Layer 3 of a small transformer language model trained on English Wikipedia (9 layers, counted from 0, width 96). Numbers have three digits each and are written without spaces.
In attention head 1, each number of a token's query or key is one row of weights dot the token's vector x plus its bias. A token spreads its attention over itself and the tokens before it by the softmax of 0.177 times query dot key.
The model reads these tokens: " |" " " " |" " Angel" "ia" " Sch" "ult" "z" " Democratic" " |" " " " |" " V" "ar" "ious" " c" "andid" "ates" " Other" " part" "ies" " |" " " " |" " Mar" "gin" " |" " " " |" " Total" " |\n" "|"

Query weights of the head. A number n stands for (n - 500) times 0.00078.
q0 (bias -0.085): 455561682477346653440507264610502590489567607438371499371540608519610399565479617624444646518568946360415397573468268789372610520419577593504512474620514377470482586545637425620471580508440595584484529400397546507321466492508357462554425631528530507514304492531624624400367667549623513381
q1 (bias -0.001): 454392551451496547742566421357673507390640580461484477462684340601501366366542473439695326622496673222394522378558499369703679483435549575892620436532526644468524492676822729460798499344387478559583331482691436393397437295445628423583573349683473605651474543585471598214444526674589347334
q2 (bias -0.051): 432724400545514583489453481606601299511445540432641485452443357564546558706536483324319411542442537533509588528563491585356531465683519450445268428360446284569464519526548596297490377599611303389568349416619550537535369428506432539481508608470593503592483300535709457374486431382483730429
q3 (bias -0.004): 672345418285488556566481366459529673476635641688465408482498382453378503176537518580759440482497441427511555399485527366631549497320568475459690642437566598482398440617519665423614625434529689583664507490565389423413439425407526484691494263533559666482512524534455517529448488804694417419
q4 (bias 0.031): 398466298427671445326443507464519485492467554458643543386372532504594582803354446398384593246687424754637477696546542562420493575706396545342357475405514527280487485190544285814181515516508669483565741369230574693481410818588525504445738527640458346316603401371547246777718597234204405464
q5 (bias -0.103): 536534713565303747327298396627525416526555665610606297561576672484700472682361330604453627489952736422445516597531324813560440391367663711558311362537483427421524697611599421520615608581653608379348417485724449338465341409561511488404493493522570474713383327329668551317395604277596404478
q6 (bias -0.142): 364725646599374785243439379506529456602416710417458432439343581483752593687347537453513649341893937441416303694589041892376506537403422766575300522490586298396396490348492354602476621556547611469565485326678578438452608644556620712377555775609769494649375295415607558578455699265532516600
q7 (bias -0.050): 346436523549426554546326498440536441523700485506488580584524567461734342620558464594482380669507645340451675432604496432457337320276535602708389401583377495585463574641670615356491528378559415607465432471644465201457390278464638631470615331446665639612556573366506552221516502528601517483
q8 (bias -0.067): 530360552474431733495630559531642333531655536749577396707569464735449277352631305583719346582561712338549608543559373540563475391472644431714488595404443519468533444830625569251377402586641461542345541546635530451559264407491381457374517290561404473580386603506552609311318397399683705462
q9 (bias 0.009): 522466624377402449865325504545385428683589465542503418570702374285391421329564484527628349607579505596431473267455467428618375579388542455751619558379482508485663559718554470285587519617577548416447466465498603327500491243264309456665486390458521619588459647613511417231363430608637441355
q10 (bias -0.025): 510495552532636594681377439372520512468549509434540492366439268513461540555531493426618611581545626453459438497433523563454473550428448477526374465485497515572564487478488537448647316476462456537611133399598621411409633353574543536610440498563716580519467415616572590371518570436516454447
q11 (bias 0.021): 463449631646545313099485550523482499460250481388610550469255407642529608699365406432293620378706442620600358672682577664500384440694373648503246382577485567454437550362412519615457459567544433550623558420604620677471521714658683433416448543510628449400395296396471522852707516107321521453
q12 (bias -0.033): 706693770576420456317378618694451491471324533666655507686269537455498625549383471496334477257658401619597374488811505727469474477548504795470256367370501302397285548410338346527442442666705372663471628579732545648457540977277527394404373686326502389399495302375624418673544423405396641297
q13 (bias -0.024): 384535688738455384454653433596434568520555438275453495504600834741555288685719544540557484715392555381546710524423456371342516330468419559470404289726362497474417582592724551444674403526480378617374326617521444449499421395445353513384554521453471430713477492386448490313439554487508664579
q14 (bias 0.017): 509409554463375442735708551453504631298593456435230780343699696709674388594408811348425483385116531403474727283267446429547584541451519202542740532542549325570446508505583703395484469313357314478600399754347258491544424196672443646455544601528400619739593610446557281394587424530645633444
q15 (bias 0.091): 556432239403491415331394528569365447521448376662542364384449323347402667499530480359455479283589180773517509468544754382538409489550443513287533404636495640434491528424209367624650540397504628700478812475286475580544520536672619451632630452496538364322576427487539371783678415572331288378
q16 (bias 0.103): 435515251344637240527613631555516411405397356414589643419353338329324644580583541412396409667226352641673640426458765290510500570608373293308498314493467578526602467371369475448634316452421304499629694372370523607567642474583579554556649677527447424355562503618327407602614268644438540513
q17 (bias 0.127): 585189291416567249642716651390406541383592371553451513484508452525380473413490533479484425550398194661534571449420788237624496541583463345465693367530411622539498442516345577603542547277390518626478549559285570486376575567516592410651438362355445442345686701598317484574709572699403255486
q18 (bias -0.057): 428647716458452596552649426476501385574581591602534592455568578605290449631584431484564413737400661488697704467410370470422556454550624428343499276655393410533568468485629621124579523305562266528379462498526328439498366378634339543479650551554443487716460469367651490290466358612617607387
q19 (bias -0.068): 525472435550443636560481521497607355590521564458583378653526432575543603483575418435495387568695495399428478497524444643539434601472528450772427525305462295494581280514559561359490317766614373397354462330602547489543438488343436662505531517467490651480490458670666393466395430368522652379
q20 (bias 0.038): 510482254359528482280511515429595550558444513421528370514350422563409635444399537318455495311644494506558365654778512473541578501448479582409574416407496471368584491366483431835589552632460653584389583400379513529681576756624584507407570521551368425353663511509423407809737514442304492629
q21 (bias -0.046): 534397458597444592562446608600510260581454520619602525590313440454246627282465423340603366356489565482440241533779508618664470597486505569903556762248651458394406376716383510435359407927489522478504504520601701490517352351457483463546320474328500613426491466658452428563431371530724611533
q22 (bias 0.051): 466405394424396612673682451494468283443424469687442473363522292467316665511463445423595626400445442705564347384372562443607422655518444174425642369317538637368609436497303671558571535539444746529558832411282644601566383545760560570609602594566460459402608438496368380792660272599400465344
q23 (bias 0.035): 406575388439615306333670648478488603443284495298609455510307616471454650824369519350433475401628396580590501693565501507373518545565371695348312339552343377465555495191319447864509502477647428611578502414577477656550806915477607608309633716610558312324614329477491410842772516355283509474
q24 (bias -0.091): 365642630456433558317454288552580434601544676460449447386519577498527588598501495604432628617725797381462438568386271807394496439515477617306279456694502422535477549493634400506397551475550576494508414368586418467396393385530418515566615702658631540670312267426769682355278607315429476484
q25 (bias 0.011): 651376477487535424758525537476379572354560374470363559566426570507490606479355579353461513376590504503490445487510521593506560568310439483566698514664421478487444453596396454570455574779468545577492460484428450609464526445647388619320396575523572483564544452474298376617535496316504615645
q26 (bias 0.028): 424527449542554507297234475684418716318419466365322577186609487430788695639451699516280677384368496486450560521509573497371596474393434624318414498780575478523446717269414456752774548477285420414519487430395319538561583376709557592500590491570586465606505358362445377462625580449337294570
q27 (bias 0.056): 419474436349488397583385419381360934343473382292263639441516451283730262771429704400424718557371480578278405205503560293466588495287422359305558632567442509668741803267447893826413477367361557782613441406259634509442703582317623660677602333473696602350724569435338639531562661523391414502
q28 (bias 0.024): 686509378616531544475373568483348563387403522375548704378347498523536530624263547386365580166605364605462259559698580500616555711740566444632755511380537527341323441319457351727239575551293778588516701624390776584210593697340531435624489475330453508297619430493447267803730503487298450355
q29 (bias 0.044): 619647296363617333608571539351413788295543397324200608292440505406644526524441793657425545215412371583546534354319638268325687510599321497353619564667421363634599254262380657607484694558377300305506556401501417724483643398473594519581431438549571623473572524531516417539453591320322400595
q30 (bias 0.082): 508293336377520351617701530343335629469562547408434389549561392515391553458440597347518372383421416450475461361545603397600744692396479409601833457473400570480644411603465465825616511511422535611513447587359633501445583517436579454440584545526283468449589704557272338654568380630447469478
q31 (bias -0.042): 481469471499475589446463415490438418426606519453594370500625325492578364689603514589625433675433527399407582486368500562394467501433630390562514492422387375570518518607601674305507384335427420574589292490532480398592515376576567540617679498315559592488432559556611514335517511588627508361

Key weights of the head. A number n stands for (n - 500) times 0.0015.
k0 (bias -0.128): 430442503443586571522444559410503394608494524539802447614610473485437510491480155431526380576513564528469591518432334490643303494547557481455559522560494634467498496508515456474531454507625553556427519495512545393554400482540678423482569477460491417546449487505470532451443474440424527522
k1 (bias -0.070): 464461466527511622482489584500432363606540450495823412619495532515392571475516087470526382542499497445522549564446504526561330473592548479403567480509525555493491516532470429491461529530654511522511522557529486424540471506546442399445453562426484412512489561469446536468546496537535544527
k2 (bias -0.026): 444486568483561446493489603483554427605457444552624458531505547526390518395511316540527414543499411567490494525502727489535329483573505485496473424479512591421443494476436384545463437570541530558484555502470529509519445571583460509455518489413477464390538570522526499498520504514432549560
k3 (bias -0.102): 520456466546569595437466507454453413561557567484588481617560507498419575475535326443503433505428576482485567565460399521627535518526487492474530528471538538572495557501500499456503529434528572523445383542434454414531460511483452385491451496588458485582494541500429583460496513432466525576
k4 (bias 0.098): 588553569522411413439507441528500606383522469540203587436457463412546510467474919564501569428493496497427455468550635461452658539368439499487471512516492397600488468485458583497526533455374354461530459510466487652502628479425462634548514528451566465497519446510503539544509525444495483517
k5 (bias -0.083): 463483474511563555509484593456503325635470457538868446578532514502412530454497141477502372529506418580526549581482681519579313501628517471484484487506474584447442442498507442498484387517616540533489531494490553451495485558535548409458505512408474400412519543541476477485518511494448494516
k6 (bias -0.117): 426461512470523533488476555464447341685524508597848465586587472464402457505522104534557351531518530609439550587435394482638321509604585521490552486544452656444495522559497458523473439495637565566447542479430613421509414458505607385471551490393487425447528511510430514557455529477400500464
k7 (bias -0.068): 479491526486520598530565561499484328585439452499796444503537493562369609464502120492522424579475438530522528552460644521565359484620537483476527451486488574434500515479458439506523447519612524524466528476506504511483421520538453373462489523482466406425454541599469476517468523554423530532
k8 (bias -0.028): 467444481550560517542520573508462347598493439522829453584492497491421578460522182485517353556519367574487531570511809530613331479603532549549493431447532586466486478493495408521498396573608547479480556499526508436515515520561497409431480501404443416423500523541472466536513489546426490526
k9 (bias 0.017): 470493400481497553475543582490617446528428402548703501544414471505441559458516167393515474484464414524542502585556812524515410463610533421511479483461503531476470483498455458514453458456454512567573560485521556504479492497595496425462518514470522410405522519505512486567539472599452507551
k10 (bias -0.093): 504515458471510477407425479481560442589507484541585478599523530524368512496443349482498476512494395536579555455431393517527424423558546492451524442565514520487480546512509478492473563472612477544478527487483419456534392536476468402469536536463506506475464594460486520446541523633518526548
k11 (bias 0.092): 546554531521451441497511504566508553410531433499202558401461556511529451487518920535491592452421411522498450447548656446395645521484446509548464490418487390571510465518482487505471580488448449438486554501492496614454619486417475633541464564416538496450545488471498440534497463537563476448
k12 (bias 0.074): 395510488483565412476515536505533496459560364559245540404406536558535452464525860582410583439518411576460475544580692542426595546533432549542501509503520439529478454408471462494440488585366493490514553516482569683416631560624525575490495486432464493419535509483496464539430418447458490506
k13 (bias -0.132): 450501496439518642575512595531490391629453516447765440570568413492548512466476177484444403626455558478499501474475390457611325519600534457480508478496557597466507518499523436506521418524623511455530557445554531423534430499452495412494508478553442488526520553570466494465466446506497511537
k14 (bias -0.023): 466485530540520544527438430514474551577537597441577389551571481509499499489492371526541556624596662432431513420384011546486479568402505519477531643595476566456520559510556589484539494490577566533518392424537543368511406506512535517512488467625544541646460467520486543370488527480524538494
k15 (bias 0.110): 560559531513470457485518453517529661370509478509132617422456509518562500526451893517488663429412502490515457459512562474378679504434439473530448526455499334585497493464497609474459568466356430444546484500476472596463584469430444590551487526523585555521486485458526452486577497490540500456
k16 (bias 0.128): 547506517497431479505523426520527631385484494468107552363410513518596471548485901490465658436480500474510438431511519451357662506414469513511457529480509370520519528496488599506529598455395463473546473574481414598473551515477452581579490495522538567519485485446575481474520499511538522459
k17 (bias 0.107): 532550524525433484459505411544512651371475473486117586386425511484553517535466882499499637443482494441553432468545444490359673500382430512493453497478481353577534512443548544488502569488372428465537471518507406585497572499472417557538531549571546573530493438502537502458550472537604515445
k18 (bias -0.079): 504432443488554526511517612497531356629474476508830443588599485525406584437491125447491392557500429516479551589481579487611275470592549496491545506444464613435472501550501463525511404530602568518516506490500504418476432543535500402458534517421472435487489514531452499469473492500433542532
k19 (bias -0.048): 448476483502542468472529572490463377573481438557744441539453530491467507445504195487507414495483434538477498560503793528533393446555549544474457456460534599479458496523455389515466440567584506551504532524524576448505473579599501389449526494430479391351532553494463474488493506538415486563
k20 (bias 0.072): 575531574501477439518522458504432606382560523500215613407435537448575475523499847553492537433478524504462468485490508450457637506466394526484399579493512396564469503484501551477442565510381423452505502595493478579516583440437411552569496456556567505500501457432551545482508518483600459468
k21 (bias -0.002): 556505482479568480509503540469507538496521396570476496447413553469520481485521553535521477457515359590475495534555855520442468494600520528539417403438526508535490450443398417580417517539549523540469551525512537574466479577540443444422471470445464435311513499493493431637517442595493508467
k22 (bias 0.124): 569504479526474453438488499500509699438488516533199574394449547489492427476420845418481579424459483504481493487512547471356594510449484517503439559489451321621460488529466570500522556480397509426582450546453511573485592452450502580559500569480632515442493429504587502463559489461540490466
k23 (bias 0.094): 554592559519446432464487429539463558421569491502137571384462526505561473515493905545431625421479488507473391425552476450470681538440439522532499549486487370545501523478535546533491530481339411475542493533492475588460612474471472559565527467509541549541532503469503474530501512462575455478
k24 (bias -0.120): 465454506468549565495461577476489373644441516544876444642628475507446476466517116460523377555530528539480596551405511480618346488568596481478551490508484638458451497528493435521524431475628526558463512442492517437498424519541594444462524489429461417495474525495432526478492505438440510516
k25 (bias -0.045): 447524497482485507484490393460503604486548649534372489463543576485578447510469653564453576463489579489462457425418117527455577587440487505493488605500534496524567503502550566499485497451455502474459372493547495486578493487478578507567504497539493582533417533494521511404472473518559443461
k26 (bias -0.018): 519523516452453530556464394442538601506550606471388496507543543523541404529475663544474581518506664437511492422393036475463545530404460423401528571578533457524509522503526636403481560444497518518518410501500483475504456467458598537597475467597556560575439483466563601385504553388530510467
k27 (bias -0.022): 437572578457459509487444337454534575470529604463292499424597501542500464506457662531488570531515676430540533467451036458467629545431489471419524597632485440512504552508538574460585557460436504499483429502506442408500488399494573533604498500649533505685432455469598597401462569455503446488
k28 (bias 0.063): 537537553496498460443491407495534615386558508535113550441469497437531483481478944548490571434502555483489444448506342487408653515374437513500440556545444365591561479495458588517508582487429408490619454506477505615501540464528528613551507535521574514511506465487499556493456484451556502453
k29 (bias -0.012): 479488536461472497478473348479502670446550624486258507443547526542561437541528737524510575482495661416511483467445058522492638531334433491434515561572541422479551574491523552496506529455433518573525342449503433401482475489502538599589536502578541584615529442469538591426518539459510482510
k30 (bias 0.076): 505546481501455507505501420521511656341531515476171571412441506452598489535509793521469622453432570470490438468493289487424626485413445534479475558504505387556525517460525557478480572507386430467525467580527423504542570446486432544577492500541588528566481471493523517457565512490607494504
k31 (bias -0.061): 481447494509538530536536549433553350610448487534715479566536533565395558452498157446506425612518532504545525488472535524559362454547538519500510420542473639488487535501485408505524466543669509507478500503477474431497434541521476402486532522505488434542485550592493444486489568495425576547

The vector x that enters this layer's attention at each token. A number n stands for (n - 500) times 0.016.
0 " |": 478493485485519582534479497471500453545501488451827470544577516496489528489481041496543501491507526428484571468462750491502379500467532485487564505537511582468494517478506503524541499467596516480510464476467479433505442419513506456480511534538484513508474544541506488448476510506479474513
1 " ": 490457500494558522522491491484506491579501502490842451535623502521487408504505050522508468546501520449430581478454699446553390519471503489468529520531506607533478521481526492512556476471569571511498465477457506449512466473513510437447517475545480452504503514511476493473492499485477471529
2 " |": 501446476487525531516491489495496485577519495464845443524578499485485499512496043526519459548512511405507549472439736476530398512478515487456539490528524590472493525496536523517529480456574533487488469476459447438514464469513514444555536471554472467526504530522491501434497517493484472540
3 " Angel": 434483471423497557532489441499524472603539468486813492523605496524471508501499056481504464529494511514479538482488703495531362522486488514435513498533544584434526525500528510525576497458547527549505486489461476452489437465507512436531470514494521434554521509537445509474502514523453417529
4 "ia": 455495475450516514486492492492492504560494488480859501555534478485483479508501053492522456543507509515501532492431717475548367500449492466457562530554508629473546524497505490486514484447584519532482488458445469438485461461517504444536507530547530446512489518506543541473516524487468443554
5 " Sch": 477482490476495552490510491508502493533555465499830551583587471472509513455458034513516448530482490532419571479454683483567380551482468517441526492536528576495542517495484483501528457454595537564496452486465488430546491476515529446450476515523508447504502514507478540477476490491506462512
6 "ult": 474492470470496490520479471493479458574543529488817456556553514487494529533530020513503479527505529537482494468428716447528375504504512533475544466521500577497533539517528489524567508457549526516501500433438492385493465488529538435501497506503510428563504527543476486463495519477468452506
7 "z": 461507479482497513516484475492469476556531501517826503564544464486519520508490034521517455566498514565453556463463713469517398538465519473455550499566506605489512529491526463494499465441581533541479478446466484410486466486502502427485482510561521450503517527519530502469508548482471422535
8 " Democratic": 503491495446497526524459424494524445565510443486835451487614486492474470488535067508507458561492511478501497485464707479591363503503499504458540471539513603474545522450523491549553510491573533514500502493469466456477458485516505424534551499481492429550481514511445519476472517540483487544
9 " |": 503442487492525525510493487495496481580510499473843445527580492482481495518504041519513461553505508419511548470444753474542397509493514480456530482522517581477482519485533527511527484460576527487486475481470444446503474486513522446555544464546466468525502535515489504428495521494478486537
10 " ": 496457504496562507513490488484510484592502497490838455544622494513478404506512050510505464540498521462427582482461726444557391513484507491481519515526504592538475514477530487506556472467570567509493473472472503457498478482513517432462520474536474458503502512505477498468499498484478485527
11 " |": 502442484492523524511493488497495478579511496472846445529577492481481495520504043518515460552507507419511547471446758474541398510492515481459530481522517582476483518489535527510525484461577527487486475481471446445504475484513521446557542464544468467522504533515488504427495521495478486536
12 " V": 476476482468540514535492462533494457530508470513823461548570465489480497506497043502546462542498512525391573477469710483550404515478516503460579493542500574514551538485530471522495474467580572557490458473496461470477477495518527447426479471548475418498495486532489523503461488494466512527
13 "ar": 453509463447482521520460480489523498573488462475869459502571520491493458520498048489503457552528502549472536491474731507553398523481502470453536496523488617456537533481508512500565481469554563547468489468473508455529484450501507440512459514542510429521491517511506501459495514482493466518
14 "ious": 477479492435523521529488454477501470554480475507830443536539475492472485545525035493514473541517521527532502495451736441528410486490469486479530501519503621455551548462499500524565522505577492537500491464461500435504459458546530431535568481487501414532459510485475512461521499510494479527
15 " c": 484431541488528516540490508505483475564513496478819441539574482471525414551516039517523439536482495522439517496409715431552389519521533493495523504516499583491533506498506492510559513479622574479532498468479473459496455507500523461463515531522492456496474512527447497492485493487441487506
16 "andid": 466508477468539544505461460500507446589490492491829424546569498451495466514478071545506449518509514506471537484476713444560354529557571499500509488548477576464542483464495525519555512431544510512482506471453504452513490494538512413499485502491500424552501570571454498456478520501504445520
17 "ates": 471519490450512533502482485475497498552547493486849509518588496481466516512495043493522446541520515524520547502478745438528363518499521485501505494507483599514526516467520497496563478469586505499466482421458499445497464471494516406545523473528499471533493501511489509462523521508482427504
18 " Other": 510467523461558519513479437479504453582479466472825473534589492516468469526543045524544453530486523484477495493452746454567399475540485516480575467523495593481522506472530501519567522530554516537497493457466499444507446466515507417493520500483503429536488507505490487455511508502479458511
19 " part": 478484484499481568508503424513489467535505437500808438521551462476487493496543020518540468519510536510521525512488729493552438511518526491467584454534470569530531500488526480515565465472575528523486493451457536457538471475516533429533527441516508400509454524485440498504498530517447474477
20 "ies": 492490489467506531502477536485494456566541495513839514542560496476467513508486035507543450551504515518506539487458750433528387491489505504478523504543489611470567510473496506493535508446586501479467494455424520456516490449510504423530505502524522441518478486496511523449506525492467451506
21 " |": 504438484496524523509491493496494471582510495475842447527574493486476500514507051521518459548506501422513543474449785470544402505505517482460520477514519579475480512488532524508517484466572531482482475481472452451508473490513522446558536466541468468512503535515489501435497522496475494536
22 " ": 500455500500563506509490492486510475591501493494838454546617493514475408500512057510509461534499514466427578483467758443555396507490507493485510511519507591538473509481526482505546474471569568504491474470478507465501479484513518433465513477532476459491504513505477496475499496487476492524
23 " |": 504438482496523521509491494497494469582511495476843447528572493485476499515506054520517458549506500421512542474450790469543402506505518484462519477513518580474481513490534524508513483467573531482481475480472453451507472489513520445560536467541468467509504534515489501436497521496477495536
24 " Mar": 433488442463525545513507466508515497578487438472843490572574461505474510462487094503515452542529486507413574519491738473553351552494467501437565501548525574451511472481493514489563475496546560553483467485472519485521506487491520462472484498480507428521494492505495512455467499518517487536
25 "gin": 476477467483488519511479495459505504562511462481864507518582511496455476523511075476502455539538520537504560524496759485568374510501482513471536469503485612501509537478511499494574488463551543531486481429471539432496485440489504417539491528490493462528481468521470488468505504510505439490
26 " |": 503436482498523521508491497497496467581510493477842447529569492485477500516506054519517458549506498423513541475453797469542402506505519485463517478513518577473481513492532522506513484467572529482482477482473453452507474491512519449560535466538467468507507534515487500435497519497475495534
27 " ": 498453499501562504509489494488511473590502491495837454547613493513475409502511061510508461535499512467427577484469772441553398506492508494489508511520506589536472507484526480503544473474569568504491475473479509468503478484512515433466512478532475459487506512505476494476501493487475492525
28 " |": 503438482497522521509491496498496465582511492477842446529570492485477499516506058520517458547506496423513540476454802468541402506507520487466516476513517577470481513493534522507512483470572531481481476481474455452507474489511518447559534467537468467506506534515487499435498519498477496534
29 " Total": 503447505478550537524481459481474463537531481495824473508599499503463484532560053511537436525500540488505538522470777472546392502523492522490543451492485578491481522467538491529547495499555508513479470440466514447483444496508499407505515491499488452527501530506449490459502521521538450491
30 " |\n": 500486490485550535497488515481497480554524472488832439551561481471454525469484072519505434579498508431505549490459808458522422495481534471487495487551523557511541484532497505491573467473567509475494486469503477458504484456515521440492509510521479445512502527539484511431484524498487457523
31 "|": 503479448483559542522488468498491489531479473466838442548541509502475507516533056485498441555506483414519531464467807504526397490514510484496503475511527592524535489494510485509533473498555523522488476496490454449531483484513492447531488472523483470510456545522503499427493516519499475531

Token 26 " |".
Which token does it look at most, and with what share of its attention? 26 " |", with about 30%

Token 23 " |".
Which token does it look at most, and with what share of its attention? 23 " |", with about 30%

Token 27 " ".
Which two tokens does it look at most, in order? 26 " |", 23 " |"

Token 18 " Other".
To which token does it give the most attention? 18 " Other"

Token 31 "|".
To which token does it give the most attention? 31 "|"

Token 21 " |".
To which token does it give the most attention? 21 " |"

Token 16 "andid".
Which two tokens does it look at most, in order? 0 " |", 11 " |"

Token 29 " Total".
To which token does it give the most attention? 28 " |"

Token 28 " |".
To which token does it give the most attention? 28 " |"

Token 10 " ".
To which token does it give the most attention? 0 " |"

Token 24 " Mar".
To which token does it give the most attention? 23 " |"

Token 25 "gin".
To which token does it give the most attention? 23 " |"